Layer 12 of a small transformer language model trained on English Wikipedia (16 layers, counted from 0, width 128).
A neuron adds its activation times its output weights to the MLP's output. To switch it off is to set its activation to zero at one token and run the rest of the model.

Output weights of the MLP neurons that the questions are about. A number n stands for (n - 500) times 0.00082.
n25: 463,424,540,540,514,527,668,517,330,560,494,583,544,482,521,456,618,500,593,571,696,497,434,430,618,654,538,679,390,503,536,389,471,589,554,347,506,469,403,627,480,579,607,452,482,407,497,503,404,593,214,307,491,606,419,485,494,590,358,403,359,410,457,373,472,303,404,517,500,337,435,647,454,466,430,643,458,468,616,394,601,523,573,497,517,578,581,544,411,594,545,576,468,342,447,461,416,334,451,526,567,716,623,591,491,500,517,494,590,598,353,276,457,643,638,565,562,528,392,388,494,560,648,497,457,602,367,721
n44: 466,563,486,448,503,654,503,601,482,390,361,629,561,626,504,345,425,583,411,699,556,616,193,558,664,332,519,337,370,430,643,576,529,392,316,257,345,524,591,731,503,648,489,637,682,544,538,556,554,480,234,503,439,445,405,617,268,387,568,430,286,484,532,681,569,569,544,342,453,570,626,554,482,610,378,378,572,450,591,383,471,458,367,517,609,328,601,523,687,497,458,534,553,548,469,610,348,416,593,479,523,691,640,419,312,359,527,583,362,368,363,485,783,352,561,572,834,285,500,493,446,354,628,485,445,508,427,660
n70: 516,575,695,436,587,437,532,492,575,471,675,432,635,674,689,396,374,503,535,432,341,500,495,516,560,272,545,431,537,481,582,402,517,496,459,472,300,291,503,470,410,569,661,532,587,351,475,420,440,513,433,392,472,419,503,603,483,569,346,442,592,635,696,376,481,600,321,686,550,598,407,517,500,441,508,519,653,600,512,293,528,558,233,492,529,456,405,500,545,489,555,452,539,581,495,446,459,482,513,648,701,439,555,408,650,419,613,514,544,540,542,523,584,494,581,551,394,465,487,554,508,400,492,547,611,521,455,335
n79: 377,482,569,523,562,457,611,381,592,401,461,616,464,580,542,416,304,556,384,559,277,262,629,537,533,436,544,517,497,412,485,525,426,601,597,369,487,371,544,459,621,609,356,478,354,412,628,472,419,454,532,465,319,701,546,408,542,522,303,320,612,300,393,417,636,308,503,459,606,520,552,586,533,698,627,733,552,360,466,622,692,620,730,527,390,639,515,407,510,437,549,494,684,457,638,607,361,533,482,625,549,402,587,671,613,423,530,444,351,515,428,373,543,516,526,296,416,576,543,453,468,467,693,356,432,466,386,585
n88: 616,551,595,507,547,597,547,687,506,453,472,474,441,510,549,510,531,325,531,334,370,491,494,717,582,354,334,366,603,370,562,415,364,428,598,639,564,649,509,506,629,490,453,385,365,401,427,363,299,460,426,305,835,339,488,553,615,551,491,579,594,457,519,393,487,550,375,688,562,560,513,659,597,246,482,468,621,635,483,634,579,468,572,682,454,411,571,601,565,415,491,425,519,554,543,603,340,637,461,490,475,471,589,703,395,578,595,516,368,503,569,324,561,513,458,494,524,639,300,491,408,430,328,622,610,476,289,352
n177: 418,598,550,682,242,715,444,630,633,596,382,396,393,513,476,552,529,591,596,559,527,523,622,376,353,411,429,306,551,583,575,553,448,496,614,300,582,625,580,734,627,591,348,416,544,429,441,566,669,552,383,413,475,463,361,522,506,389,500,517,588,450,613,409,541,158,297,485,468,516,261,627,628,518,431,450,420,641,500,490,525,452,383,375,590,506,531,484,347,440,530,613,401,409,604,477,572,523,452,553,358,503,506,553,534,512,491,585,512,394,706,623,431,448,588,445,580,477,410,432,616,491,594,462,585,468,500,478
n258: 672,481,583,521,585,531,347,665,369,410,500,463,599,388,653,283,265,692,619,478,404,583,623,477,680,771,694,549,475,612,487,552,480,314,627,375,535,506,612,652,543,273,451,578,433,565,309,520,562,432,396,575,316,611,294,455,456,694,459,516,503,518,610,587,480,599,695,510,590,524,282,382,479,380,395,549,592,537,640,414,589,530,454,456,465,311,360,391,592,421,576,574,343,458,233,552,493,392,641,447,577,450,342,701,537,267,535,579,497,535,529,539,440,609,513,458,419,445,448,434,544,379,617,514,690,454,386,459
n278: 514,377,635,442,655,517,590,448,486,457,484,398,619,462,443,605,473,549,484,435,448,535,497,540,576,700,368,456,463,426,524,598,638,605,487,520,608,543,305,335,536,483,391,335,471,583,591,409,346,478,506,573,674,692,578,589,517,475,516,553,629,408,397,326,367,503,303,500,340,428,585,612,517,438,495,587,435,467,515,640,486,514,573,655,420,528,420,470,642,423,530,570,492,445,581,500,436,296,646,390,420,408,599,477,392,511,458,404,352,455,626,392,617,694,593,562,512,548,554,492,511,506,593,474,426,665,370,391
n285: 470,671,394,637,510,518,450,388,559,625,385,602,626,493,360,475,390,544,263,439,408,331,454,577,591,580,489,684,376,473,398,426,416,558,570,417,633,523,548,271,598,478,598,493,504,521,408,455,436,550,403,349,560,381,483,371,284,338,437,565,674,653,850,460,513,585,528,671,645,496,563,434,478,228,579,415,366,552,630,209,337,589,440,650,497,637,589,466,591,565,706,390,462,507,563,670,479,480,510,510,709,434,503,203,335,487,376,385,562,460,478,409,514,553,465,634,423,663,480,263,591,443,615,569,598,664,379,433
n290: 464,494,323,445,474,310,367,467,600,593,443,460,378,354,274,672,442,581,484,453,615,500,366,689,638,692,315,573,594,471,478,549,343,422,657,677,559,532,389,513,269,566,563,510,423,654,598,536,493,356,394,463,490,327,685,345,544,583,513,535,500,584,401,548,429,449,650,438,776,593,581,523,410,419,322,682,456,546,585,705,313,500,633,607,660,536,563,712,503,487,377,468,530,656,340,455,503,591,618,556,372,507,575,614,598,484,591,529,361,373,589,263,451,564,560,629,475,276,519,419,287,568,451,563,571,388,515,449
n304: 480,465,506,381,634,643,570,415,491,512,467,622,509,437,471,320,461,483,365,374,557,569,446,481,600,449,337,503,446,607,387,438,564,357,513,621,344,411,517,622,537,518,494,567,488,535,449,500,588,378,609,353,491,521,503,509,691,554,347,617,405,392,640,557,575,468,550,469,533,405,407,667,333,531,437,500,436,486,377,677,544,526,973,459,574,523,478,345,619,378,360,439,471,640,489,544,549,573,382,506,661,385,483,524,736,411,481,354,735,459,472,425,536,415,463,567,427,467,408,562,529,444,595,554,447,542,443,444
n329: 577,571,297,532,348,371,473,439,412,421,513,589,540,429,469,569,543,536,497,505,559,481,505,486,588,509,464,320,662,703,370,528,435,441,615,401,580,459,470,564,475,680,453,462,459,669,592,595,691,533,672,757,431,647,389,538,405,528,406,465,332,375,377,491,560,457,532,673,654,480,454,460,579,648,540,500,517,618,588,274,373,598,539,497,400,422,503,561,534,553,377,437,506,515,405,407,539,604,474,414,497,542,397,366,529,566,559,425,452,613,676,503,506,526,545,569,503,484,440,500,595,389,432,574,666,500,508,289
n353: 458,527,475,463,458,445,382,567,718,452,500,475,464,321,478,637,572,517,411,313,500,688,587,527,487,417,389,422,295,496,739,598,522,599,662,407,467,607,465,479,598,533,627,524,269,353,412,249,453,716,667,367,522,378,647,500,584,432,350,621,432,236,702,715,379,672,416,521,490,393,580,357,585,490,708,353,351,532,336,732,504,624,727,544,325,546,469,411,467,655,448,524,504,519,507,521,273,368,410,500,567,229,563,581,576,483,392,517,443,520,443,762,422,354,489,611,542,541,690,549,522,584,520,256,761,489,573,595
n361: 384,482,605,406,427,433,384,398,400,680,327,507,628,409,421,536,506,638,528,434,535,633,321,618,506,381,597,392,473,532,497,342,484,585,458,480,449,553,256,561,579,618,323,556,537,374,411,555,771,568,487,566,602,513,286,520,497,355,488,638,643,489,487,554,396,530,738,427,512,493,431,474,416,547,589,570,516,539,382,521,417,426,686,564,516,747,266,546,470,534,500,681,642,752,428,375,391,564,515,653,564,558,643,450,267,463,411,472,535,525,389,629,429,612,416,440,401,307,710,557,474,560,443,480,620,551,286,497
n446: 273,333,344,532,483,354,346,612,562,482,457,552,371,392,388,378,493,634,483,529,602,338,435,497,386,409,559,507,591,632,579,359,757,419,586,677,385,473,503,779,439,561,804,320,410,348,571,725,405,483,806,436,556,325,358,422,387,579,300,572,569,428,674,389,416,429,507,354,428,713,549,500,615,631,487,490,647,479,518,471,454,391,569,643,431,541,451,750,462,516,640,540,576,661,520,633,555,591,513,449,492,620,608,489,353,550,409,631,538,296,482,663,428,546,541,557,544,470,470,338,328,443,535,442,322,576,478,373
n484: 641,638,398,503,575,450,444,614,445,660,558,500,549,490,428,402,540,472,506,395,421,494,551,497,725,507,486,671,643,579,518,295,464,451,393,558,416,584,440,440,642,141,598,444,399,450,408,449,523,537,336,437,356,644,494,380,480,503,436,457,419,521,602,436,613,635,510,468,506,683,559,387,470,453,604,506,516,667,259,490,342,452,436,600,519,519,353,381,562,369,582,634,423,580,283,525,465,628,675,395,337,358,816,277,569,646,595,484,548,537,528,706,574,556,468,469,446,540,453,579,565,566,631,334,494,374,523,711

Each question names a token from some text and the token that comes next. It shows the activations a of the neurons there, in the order above. A number n stands for (n - 500) times 0.0059.

Then comes g, the gradient of the next token's log-probability with respect to the MLP's output, scaled to length 1. A neuron's effect is roughly proportional to its activation times (output weights . g). A number n stands for (n - 500) times 0.00072.

"sc", then "ul"
a: 491,530,481,474,500,509,499,538,493,496,472,475,479,627,476,486
g: 351,412,417,528,547,432,296,559,404,489,424,515,509,462,393,472,461,370,522,380,566,510,599,798,561,592,517,423,459,734,480,568,191,523,713,532,570,387,590,375,423,569,632,465,488,356,656,644,651,476,664,487,438,571,683,483,466,530,651,690,635,531,783,347,418,272,457,807,617,503,620,533,633,578,288,431,594,466,611,500,572,287,505,425,529,271,414,602,623,542,684,265,482,390,219,413,501,501,375,235,419,417,504,504,604,491,358,418,585,754,335,497,506,347,759,422,492,400,509,582,608,443,536,372,416,440,683,486
Which neuron, switched off, raises the next token's probability most? n361

"ad", then "ev"
a: 500,475,480,489,479,475,496,474,736,499,475,471,499,477,474,472
g: 688,743,473,673,374,481,520,633,598,374,433,277,548,633,205,263,391,702,572,480,557,413,360,598,365,397,683,880,491,713,574,713,512,542,235,360,577,622,591,343,556,466,560,591,521,575,414,536,443,382,350,286,401,525,469,395,281,598,430,441,481,533,435,406,458,647,579,566,460,518,398,360,228,314,550,457,397,633,493,491,597,379,481,523,462,526,545,375,719,513,456,520,564,602,409,472,700,617,632,529,469,342,422,267,575,334,430,440,568,559,563,436,435,467,676,513,579,669,637,450,484,506,785,593,459,552,602,352
Switching off which neuron hurts the next token most? n285

"por", then "ts"
a: 489,480,635,477,476,472,500,871,476,550,473,472,472,479,708,474
g: 520,437,697,617,400,394,472,259,438,496,639,387,647,530,555,647,411,649,491,523,359,397,516,463,512,611,512,320,585,237,516,523,462,627,831,593,674,368,633,570,590,543,368,554,573,685,593,415,384,552,559,293,373,309,490,492,316,507,599,535,498,430,346,376,631,508,430,446,441,400,356,506,564,356,547,325,456,522,465,517,633,757,422,506,405,399,484,494,417,496,404,159,312,589,139,556,544,619,804,407,379,519,605,549,295,498,707,695,511,660,471,509,668,544,603,282,607,420,399,482,514,603,528,640,614,537,650,600
Which neuron, switched off, raises the next token's probability most? n446

"e ", then "med"
a: 690,494,600,472,506,679,481,563,471,480,473,472,494,530,472,471
g: 242,369,496,428,476,386,464,254,442,353,590,620,487,444,498,484,642,604,545,817,536,581,497,628,468,570,619,701,503,426,382,564,516,470,614,506,585,323,446,541,239,350,733,296,415,413,480,437,438,501,476,562,382,657,439,521,402,547,295,548,398,645,345,492,473,599,337,512,387,585,628,766,402,636,338,695,650,479,441,693,621,437,374,419,497,678,707,351,582,594,246,413,285,595,424,830,665,537,652,711,353,652,668,435,524,497,451,404,603,559,496,363,421,421,420,381,443,483,321,518,566,542,592,681,394,527,490,434
Which neuron, switched off, raises the next token's probability most? n177

"on ", then "and "
a: 539,492,473,522,488,472,669,496,489,491,491,472,494,498,493,473
g: 700,384,480,530,349,632,598,445,631,736,641,482,348,621,505,543,523,399,490,463,631,516,542,643,423,606,391,654,712,456,389,369,484,510,610,348,307,405,470,478,549,372,544,650,451,402,353,590,306,521,487,684,305,257,85,713,360,616,301,430,649,381,622,449,334,557,545,543,569,373,394,522,547,344,425,598,634,435,716,441,633,424,612,295,490,357,438,487,293,610,495,352,578,530,549,749,450,351,681,565,555,737,543,612,333,454,440,366,451,360,566,600,399,487,340,549,520,638,587,576,557,496,614,643,690,590,476,383
Switching off which neuron hurts the next token most? n258

"S", then "ang"
a: 472,476,472,628,472,475,476,485,731,500,598,846,496,488,474,480
g: 492,300,436,354,532,460,421,560,593,432,480,683,395,524,301,523,334,490,425,572,449,484,616,357,572,505,521,415,705,653,449,425,693,388,472,476,297,434,653,427,498,701,520,314,391,743,595,621,668,553,536,481,425,521,742,549,439,354,677,738,210,480,472,481,556,300,548,238,342,519,475,441,543,369,621,539,655,488,827,572,606,445,527,466,668,448,444,404,325,572,459,470,550,365,317,458,262,543,392,568,470,568,611,618,594,554,266,427,440,592,568,289,652,469,574,499,428,361,597,371,760,471,559,457,610,816,627,422
Switching off which neuron hurts the next token most? n329

"associ", then "ated "
a: 487,494,543,488,471,479,493,561,499,500,482,485,471,510,875,471
g: 506,363,471,721,548,366,567,382,481,348,635,564,600,491,645,468,643,648,733,528,411,443,572,467,381,518,452,277,413,368,297,468,655,504,336,498,353,499,746,429,380,874,521,441,530,378,412,623,499,596,327,372,521,544,555,608,296,620,578,577,503,219,470,503,596,407,497,540,230,524,701,359,469,553,418,619,564,700,443,644,470,264,504,808,505,434,451,533,439,564,518,588,424,556,622,451,624,690,271,402,506,541,553,256,470,751,479,599,318,632,556,534,345,554,475,622,388,253,595,530,487,564,526,413,391,378,638,525
Switching off which neuron hurts the next token most? n446

"===", then "\n"
a: 473,473,531,804,483,869,475,472,481,474,671,480,497,490,489,484
g: 364,454,303,481,472,766,434,570,351,610,477,476,415,438,635,532,507,571,416,585,427,544,359,523,488,488,638,500,426,656,609,470,466,380,202,411,471,616,493,447,508,548,339,568,368,445,654,430,712,452,676,395,467,574,257,617,822,510,536,384,440,581,570,562,458,361,581,400,675,785,305,698,526,576,449,493,292,504,567,358,301,443,436,460,441,550,564,450,257,338,513,540,602,592,389,608,620,585,702,672,422,327,231,504,790,428,504,507,447,598,518,376,618,576,584,500,828,444,650,450,516,255,493,362,545,594,358,598
Switching off which neuron hurts the next token most? n177

"s ", then "of "
a: 496,474,510,498,754,651,471,494,494,488,474,471,483,493,499,490
g: 641,518,482,319,283,328,396,507,395,579,594,370,606,358,587,485,224,415,291,595,620,491,475,729,643,210,534,351,493,454,258,603,481,573,423,498,476,735,535,322,653,811,263,315,476,547,419,474,617,512,625,473,523,572,464,540,574,513,373,540,433,599,419,417,354,416,493,590,607,542,576,573,497,377,471,718,403,638,445,477,463,361,495,398,541,584,507,659,444,425,476,533,368,440,764,496,537,568,534,720,403,452,670,442,589,551,511,512,554,495,554,554,564,460,558,745,763,582,207,454,364,560,591,702,350,619,170,507
Switching off which neuron hurts the next token most? n88

"action ", then "Kn"
a: 515,480,517,479,558,488,540,471,499,472,495,476,480,499,499,478
g: 25,383,537,568,269,349,684,636,322,492,544,396,592,419,224,531,633,584,343,608,503,586,398,557,498,639,503,440,359,572,385,615,504,381,629,652,320,225,610,387,366,483,381,670,574,526,667,550,500,479,442,540,549,611,603,383,512,542,547,551,434,541,327,551,620,518,497,422,371,389,673,428,344,649,475,621,381,538,450,751,528,531,606,516,406,599,453,469,479,561,463,404,364,450,495,530,642,483,569,542,515,279,555,579,498,695,508,664,665,632,260,451,343,574,272,538,738,638,452,684,426,448,291,666,406,508,720,540
Which neuron, switched off, raises the next token's probability most? n88

"it", then "als "
a: 476,496,477,495,488,521,500,744,499,497,472,480,494,472,786,494
g: 560,580,429,605,393,173,652,246,493,616,683,394,640,637,495,597,643,663,353,593,668,532,553,625,535,417,431,393,569,661,520,614,698,360,593,413,562,266,626,413,430,245,463,644,724,788,646,619,701,524,492,437,327,600,402,438,482,504,592,342,526,531,451,469,545,632,380,432,524,368,489,349,652,413,337,580,558,497,482,369,439,393,558,446,566,379,616,426,272,661,709,588,346,376,345,502,617,587,549,563,400,509,306,351,491,561,581,306,272,471,342,598,503,678,489,341,707,575,541,504,590,485,604,385,469,358,434,329
Which neuron, switched off, raises the next token's probability most? n446

". ", then "In"
a: 615,502,472,472,493,606,478,472,501,471,613,521,482,471,483,472
g: 575,567,192,604,562,596,572,763,523,459,491,285,470,260,467,554,786,551,496,601,603,511,568,533,496,358,486,409,450,435,476,277,478,305,511,539,200,483,391,582,613,622,508,436,438,537,697,590,415,338,720,616,462,681,344,459,566,619,517,445,530,432,727,408,437,652,398,319,437,217,731,568,538,314,496,595,509,595,412,695,503,493,502,699,695,554,503,618,511,341,286,625,382,547,566,481,614,315,636,330,398,472,376,424,712,776,436,530,511,467,329,394,370,407,608,485,613,528,488,422,580,446,361,508,683,384,471,521
Switching off which neuron hurts the next token most? n304

"Bal", then "ak"
a: 477,498,489,485,472,471,497,479,479,499,554,773,495,481,471,485
g: 319,426,268,385,573,733,393,652,380,522,683,362,431,493,580,399,531,403,271,591,675,445,689,524,130,358,340,475,474,438,657,667,831,484,295,448,629,352,415,784,705,565,578,520,500,728,429,578,396,595,554,557,623,473,490,682,409,679,629,604,405,429,518,458,453,605,442,286,271,509,611,493,439,635,626,561,534,472,596,326,467,446,514,542,544,391,625,548,487,356,584,352,508,386,723,495,503,754,382,541,594,502,492,572,455,313,395,467,546,537,484,334,368,526,484,276,565,514,529,356,396,367,468,621,471,615,622,511
Which neuron, switched off, raises the next token's probability most? n329

"es", then "se"
a: 475,475,483,495,666,587,474,505,472,490,505,537,484,471,500,473
g: 562,442,546,600,337,388,379,405,510,229,325,502,529,449,496,672,428,395,606,419,343,671,543,388,540,590,636,663,463,462,510,373,358,674,734,461,566,289,419,394,620,559,407,571,532,590,301,538,442,420,417,364,451,538,398,534,649,736,503,497,529,722,516,293,518,539,482,735,454,644,381,562,662,176,515,232,359,475,342,539,682,398,360,424,478,296,494,561,563,613,476,327,402,535,590,629,519,613,832,447,385,624,524,693,496,545,377,713,595,709,555,297,487,397,475,482,500,405,488,596,737,545,598,569,324,630,552,420
Switching off which neuron hurts the next token most? n88

"198", then "7 "
a: 492,499,489,474,496,475,483,477,650,495,478,564,490,500,492,607
g: 621,443,514,379,613,288,445,384,399,712,422,287,574,542,452,525,627,688,700,365,520,489,556,655,366,458,483,745,563,440,463,504,519,514,443,421,567,470,730,204,499,482,591,383,445,644,411,520,617,520,274,694,665,686,596,623,491,595,578,590,541,426,296,504,317,311,579,542,460,538,390,376,576,531,427,570,242,495,701,497,603,213,519,385,410,366,444,431,546,451,542,563,699,542,335,402,578,635,314,318,563,496,679,433,492,492,530,344,622,519,363,607,776,322,482,269,488,659,721,545,657,545,648,381,573,392,446,348
Switching off which neuron hurts the next token most? n484

"nat", then "ur"
a: 471,832,474,474,502,602,494,555,499,497,493,498,481,594,491,494
g: 458,40,523,598,415,843,607,417,376,419,516,378,253,533,444,674,220,684,321,495,551,533,497,766,505,553,338,576,517,551,456,546,467,471,517,754,467,573,755,509,681,660,471,540,575,472,458,737,570,562,633,390,263,596,467,415,534,550,430,451,518,468,410,511,743,485,443,328,597,560,390,360,539,323,437,284,633,509,482,344,620,389,571,707,446,457,574,670,502,479,505,520,512,541,418,578,479,415,437,417,528,563,541,479,675,472,456,548,440,724,335,519,499,369,721,493,540,286,656,398,582,422,319,447,328,456,586,446
Switching off which neuron hurts the next token most? n44

"as", then ")."
a: 472,493,472,487,472,500,517,645,485,471,497,476,495,472,517,534
g: 427,360,625,377,520,597,571,443,350,527,445,582,540,466,424,640,619,282,476,356,393,739,626,524,587,653,433,323,501,183,621,407,655,515,482,555,460,518,413,615,627,258,550,607,429,458,450,766,353,644,435,632,479,604,510,323,406,460,392,557,604,418,652,554,514,501,639,424,604,489,414,875,437,536,447,549,564,471,286,949,486,564,509,552,489,406,237,305,397,623,640,629,394,304,586,555,626,417,497,395,525,435,469,453,500,608,413,713,554,181,578,462,579,420,405,548,309,427,425,522,530,498,462,442,537,675,611,412
Switching off which neuron hurts the next token most? n278

"rec", then "ently "
a: 499,476,795,490,482,475,494,488,475,718,494,495,498,528,497,475
g: 230,531,559,391,531,507,385,360,456,705,220,507,317,351,654,701,528,831,648,560,536,243,463,418,407,687,478,498,719,553,556,427,449,601,521,525,614,291,619,655,371,495,538,284,408,478,668,583,484,454,395,844,671,400,470,418,405,476,363,399,457,412,494,504,566,416,445,560,656,531,389,456,640,562,564,511,462,659,435,618,433,578,538,299,429,589,672,708,701,478,470,608,575,513,526,254,395,385,518,618,547,329,401,521,613,435,595,474,464,442,529,331,611,600,397,311,395,422,649,426,579,465,550,157,654,572,494,578
Switching off which neuron hurts the next token most? n290

"ating ", then "from "
a: 599,485,475,505,527,482,475,498,500,721,493,484,492,474,471,494
g: 634,481,432,651,305,317,366,575,415,714,453,624,467,556,611,359,588,614,478,508,405,368,448,426,638,488,488,625,548,335,484,417,344,746,381,356,365,517,616,545,733,419,353,613,432,451,501,215,646,753,492,406,674,403,504,397,578,459,354,404,533,504,547,468,629,543,318,469,538,679,493,524,611,412,567,547,346,384,836,573,505,673,481,569,396,338,550,328,712,354,153,510,435,550,560,486,452,407,764,458,477,501,566,544,431,713,516,698,588,328,553,230,492,568,633,731,500,451,428,595,308,524,492,595,445,590,422,404
Switching off which neuron hurts the next token most? n290

"rul", then "er "
a: 510,518,472,490,492,475,500,480,473,665,473,473,471,476,474,612
g: 405,532,786,324,631,497,430,397,490,463,160,394,390,560,484,496,416,370,477,357,715,472,550,432,106,379,482,629,485,666,716,407,496,612,593,558,431,391,529,345,698,475,434,674,433,492,526,536,501,625,459,566,497,807,490,614,462,352,157,419,516,646,457,533,376,237,687,365,600,462,480,370,532,487,471,623,580,392,488,434,440,560,401,453,231,616,269,593,612,577,608,477,463,499,477,541,556,582,280,639,530,582,405,382,656,437,427,452,382,613,504,717,686,584,566,678,633,535,526,543,756,395,571,541,478,492,559,487
Which neuron, switched off, raises the next token's probability most? n290

"de", then "il"
a: 472,495,472,508,471,473,479,476,497,492,471,473,477,653,498,473
g: 584,556,449,548,433,530,365,356,286,519,675,331,564,670,483,540,737,531,549,449,647,483,530,609,482,300,624,369,491,391,338,493,518,702,601,678,512,613,420,725,369,641,551,428,567,390,478,571,609,536,479,470,425,550,567,413,523,581,715,439,579,429,444,550,643,613,686,22,549,588,522,570,420,569,420,470,444,530,482,412,307,687,445,524,506,399,461,514,592,454,433,420,770,329,379,568,471,268,504,429,485,581,433,297,720,362,336,599,561,584,282,454,657,429,493,227,456,277,605,467,474,688,470,599,323,661,368,729
Switching off which neuron hurts the next token most? n361

"par", then "ty"
a: 477,523,475,497,535,473,474,535,474,472,507,473,849,651,509,493
g: 436,533,632,426,563,366,494,433,675,326,317,530,618,560,532,689,466,388,632,513,156,676,368,556,570,639,475,282,483,505,594,489,323,402,547,732,347,566,477,437,528,251,439,424,563,696,418,359,674,589,271,505,247,803,431,738,398,433,283,309,420,481,311,560,700,617,480,693,680,465,348,426,615,334,529,727,416,505,566,517,437,459,592,408,492,532,584,520,436,437,301,441,470,672,350,698,550,445,519,614,628,517,597,368,513,616,565,607,469,602,478,346,516,550,425,464,499,352,575,526,742,417,516,488,702,482,408,574
Switching off which neuron hurts the next token most? n361

"not ", then "support "
a: 513,496,747,494,493,625,613,472,494,512,478,491,527,576,499,476
g: 554,609,358,719,523,487,452,600,729,654,182,395,437,421,372,477,250,330,487,661,394,439,531,480,546,549,508,517,659,769,623,448,593,457,377,490,597,404,519,444,317,436,604,536,439,532,606,685,466,679,529,438,715,515,152,676,433,448,516,566,468,667,528,735,339,513,415,545,290,637,465,371,390,536,512,587,460,597,523,576,449,535,589,279,624,470,254,250,476,670,461,484,515,578,503,308,519,589,650,590,495,386,474,235,440,434,313,587,461,326,545,381,662,423,410,669,681,536,460,694,609,388,613,393,652,471,403,588
Switching off which neuron hurts the next token most? n177

"er", then "ala "
a: 498,497,474,479,491,504,471,477,495,478,485,489,473,517,486,500
g: 412,584,307,242,612,432,548,501,400,670,456,582,554,522,454,685,692,302,512,271,411,330,607,467,418,589,540,355,515,553,322,440,592,394,223,514,418,657,355,745,431,490,510,732,371,744,583,682,560,385,345,572,534,488,671,371,406,743,756,906,472,364,516,360,543,601,295,538,330,612,423,450,538,651,424,469,410,601,590,398,395,444,330,665,716,496,573,594,393,337,469,474,375,330,624,350,488,579,467,498,681,457,450,469,260,453,462,465,543,581,534,603,496,510,471,539,597,666,551,605,459,508,530,397,446,599,478,545
Switching off which neuron hurts the next token most? n79

"am", then "i "
a: 484,498,477,528,472,573,476,471,493,497,482,660,480,472,486,486
g: 410,622,854,655,451,436,422,436,473,754,511,587,389,491,604,300,425,589,458,460,327,418,512,427,578,605,518,296,408,610,389,638,368,216,521,433,513,684,617,378,603,539,583,431,387,526,721,509,569,318,523,368,471,376,356,494,485,528,285,573,571,520,571,214,497,595,507,334,622,609,393,496,511,353,456,455,494,504,546,656,369,381,500,315,739,491,461,741,255,550,269,409,644,656,515,689,458,654,309,640,452,472,348,362,666,595,510,349,589,389,515,679,358,672,631,530,622,437,513,487,634,447,629,670,619,382,472,596
Switching off which neuron hurts the next token most? n177

"Man", then "i"
a: 473,475,484,471,471,476,486,481,471,478,477,531,915,478,476,475
g: 380,528,671,789,513,540,641,718,305,502,534,668,290,422,551,557,455,352,539,261,425,369,549,514,578,376,443,469,353,544,352,588,454,623,590,393,489,453,379,560,694,478,553,623,414,368,668,498,380,450,757,587,311,471,455,373,395,378,474,626,455,551,501,478,521,647,513,328,349,480,450,443,655,598,618,727,555,578,634,506,635,299,727,504,755,544,347,484,416,548,364,525,591,375,355,643,402,647,433,606,426,460,440,160,731,419,528,483,549,262,705,708,382,514,749,417,544,365,514,377,503,526,329,490,508,452,376,623
Switching off which neuron hurts the next token most? n353

"15", then "1"
a: 481,498,482,484,489,477,500,488,476,472,481,496,495,483,493,633
g: 603,439,525,638,431,480,418,507,437,623,451,716,409,445,402,467,596,345,504,416,331,418,351,310,586,508,437,689,446,545,486,243,528,432,558,590,503,448,337,582,541,624,517,568,416,160,255,384,494,409,552,621,375,498,531,336,544,571,418,556,325,659,596,495,814,751,647,274,502,572,630,503,549,604,235,517,479,351,423,482,427,564,618,631,631,577,728,438,283,793,714,369,539,468,385,637,533,545,564,626,571,437,426,176,490,566,359,496,619,451,590,579,542,568,616,446,614,578,241,592,470,423,574,377,478,619,397,676
Switching off which neuron hurts the next token most? n484

"16", then "3"
a: 496,489,475,494,493,471,477,471,471,476,478,472,472,472,476,810
g: 553,545,398,518,320,481,336,518,898,484,360,613,556,486,558,452,624,403,536,504,406,367,423,577,664,544,633,552,647,476,353,461,543,471,654,436,348,513,400,291,609,594,529,611,401,136,379,398,567,564,543,446,551,440,481,606,425,388,338,335,382,560,548,398,861,535,539,203,486,606,578,311,570,497,420,591,607,322,424,478,633,510,512,659,502,707,418,446,335,568,485,361,368,400,485,582,481,564,634,755,530,477,611,315,428,505,509,673,560,481,687,444,631,513,849,356,634,539,305,644,442,294,399,468,594,524,440,589
Switching off which neuron hurts the next token most? n484

"ress ", then "\""
a: 517,497,553,613,476,475,654,476,495,471,473,480,473,493,494,475
g: 296,321,710,735,628,519,387,764,643,554,446,411,501,405,417,518,419,270,605,707,632,547,534,480,566,521,389,639,362,391,737,496,548,491,529,514,657,284,648,418,511,536,361,325,255,292,498,580,729,495,263,513,288,692,545,655,482,508,430,552,635,552,622,445,671,462,486,585,253,483,510,548,479,473,596,381,614,426,467,716,392,362,520,520,504,455,365,372,526,256,422,695,474,661,624,559,715,697,441,313,542,368,498,376,723,564,461,491,603,401,581,318,590,454,486,256,594,518,429,509,499,578,428,482,469,349,411,597
Switching off which neuron hurts the next token most? n79

"which ", then "was "
a: 532,489,614,471,675,527,551,480,484,493,501,540,471,473,486,472
g: 471,583,869,601,456,418,465,247,499,487,434,589,420,503,582,413,633,418,429,655,395,585,524,737,624,536,420,390,583,595,395,511,546,455,435,553,557,618,578,442,686,555,529,598,320,629,431,338,365,383,331,353,533,428,288,532,771,690,645,452,473,372,629,622,563,463,413,458,288,667,522,554,611,491,461,463,405,284,340,568,736,604,581,407,517,464,615,575,462,494,603,427,566,561,658,384,324,482,641,542,368,641,721,366,283,429,335,382,502,585,667,583,326,558,332,446,355,320,530,343,572,853,519,590,418,476,420,279
Switching off which neuron hurts the next token most? n88

"ze ", then "the "
a: 475,498,541,492,472,472,473,513,489,491,495,509,499,483,494,543
g: 536,585,487,404,665,499,647,647,317,629,556,440,520,726,572,633,373,440,514,289,604,213,395,458,512,405,571,551,408,582,560,428,494,479,370,517,423,341,408,592,495,432,496,214,507,475,517,627,639,549,454,262,350,530,725,364,724,232,348,256,477,506,509,422,442,533,769,640,400,485,656,434,556,522,571,699,426,712,529,313,395,649,644,509,316,428,648,528,657,523,599,502,589,360,360,593,546,491,436,390,602,308,581,575,302,562,517,708,287,242,658,629,463,724,478,591,517,587,472,589,404,405,405,598,356,552,596,543
Switching off which neuron hurts the next token most? n484

"e", then ", "
a: 471,471,478,762,596,606,480,519,477,498,498,494,496,472,534,483
g: 540,536,461,535,512,393,376,330,777,621,589,343,432,447,573,494,238,511,464,386,645,343,367,436,472,473,434,669,306,967,400,621,459,519,439,394,443,662,616,327,599,593,372,672,412,616,350,476,367,323,579,495,464,463,433,621,651,571,707,318,574,461,474,266,678,503,428,509,539,386,519,339,779,468,434,526,582,488,444,358,405,377,567,537,393,581,805,545,467,518,500,630,491,609,421,400,192,503,739,600,491,627,350,758,543,560,637,500,426,409,531,400,556,698,531,466,484,584,680,543,414,518,488,488,377,434,408,436
Switching off which neuron hurts the next token most? n79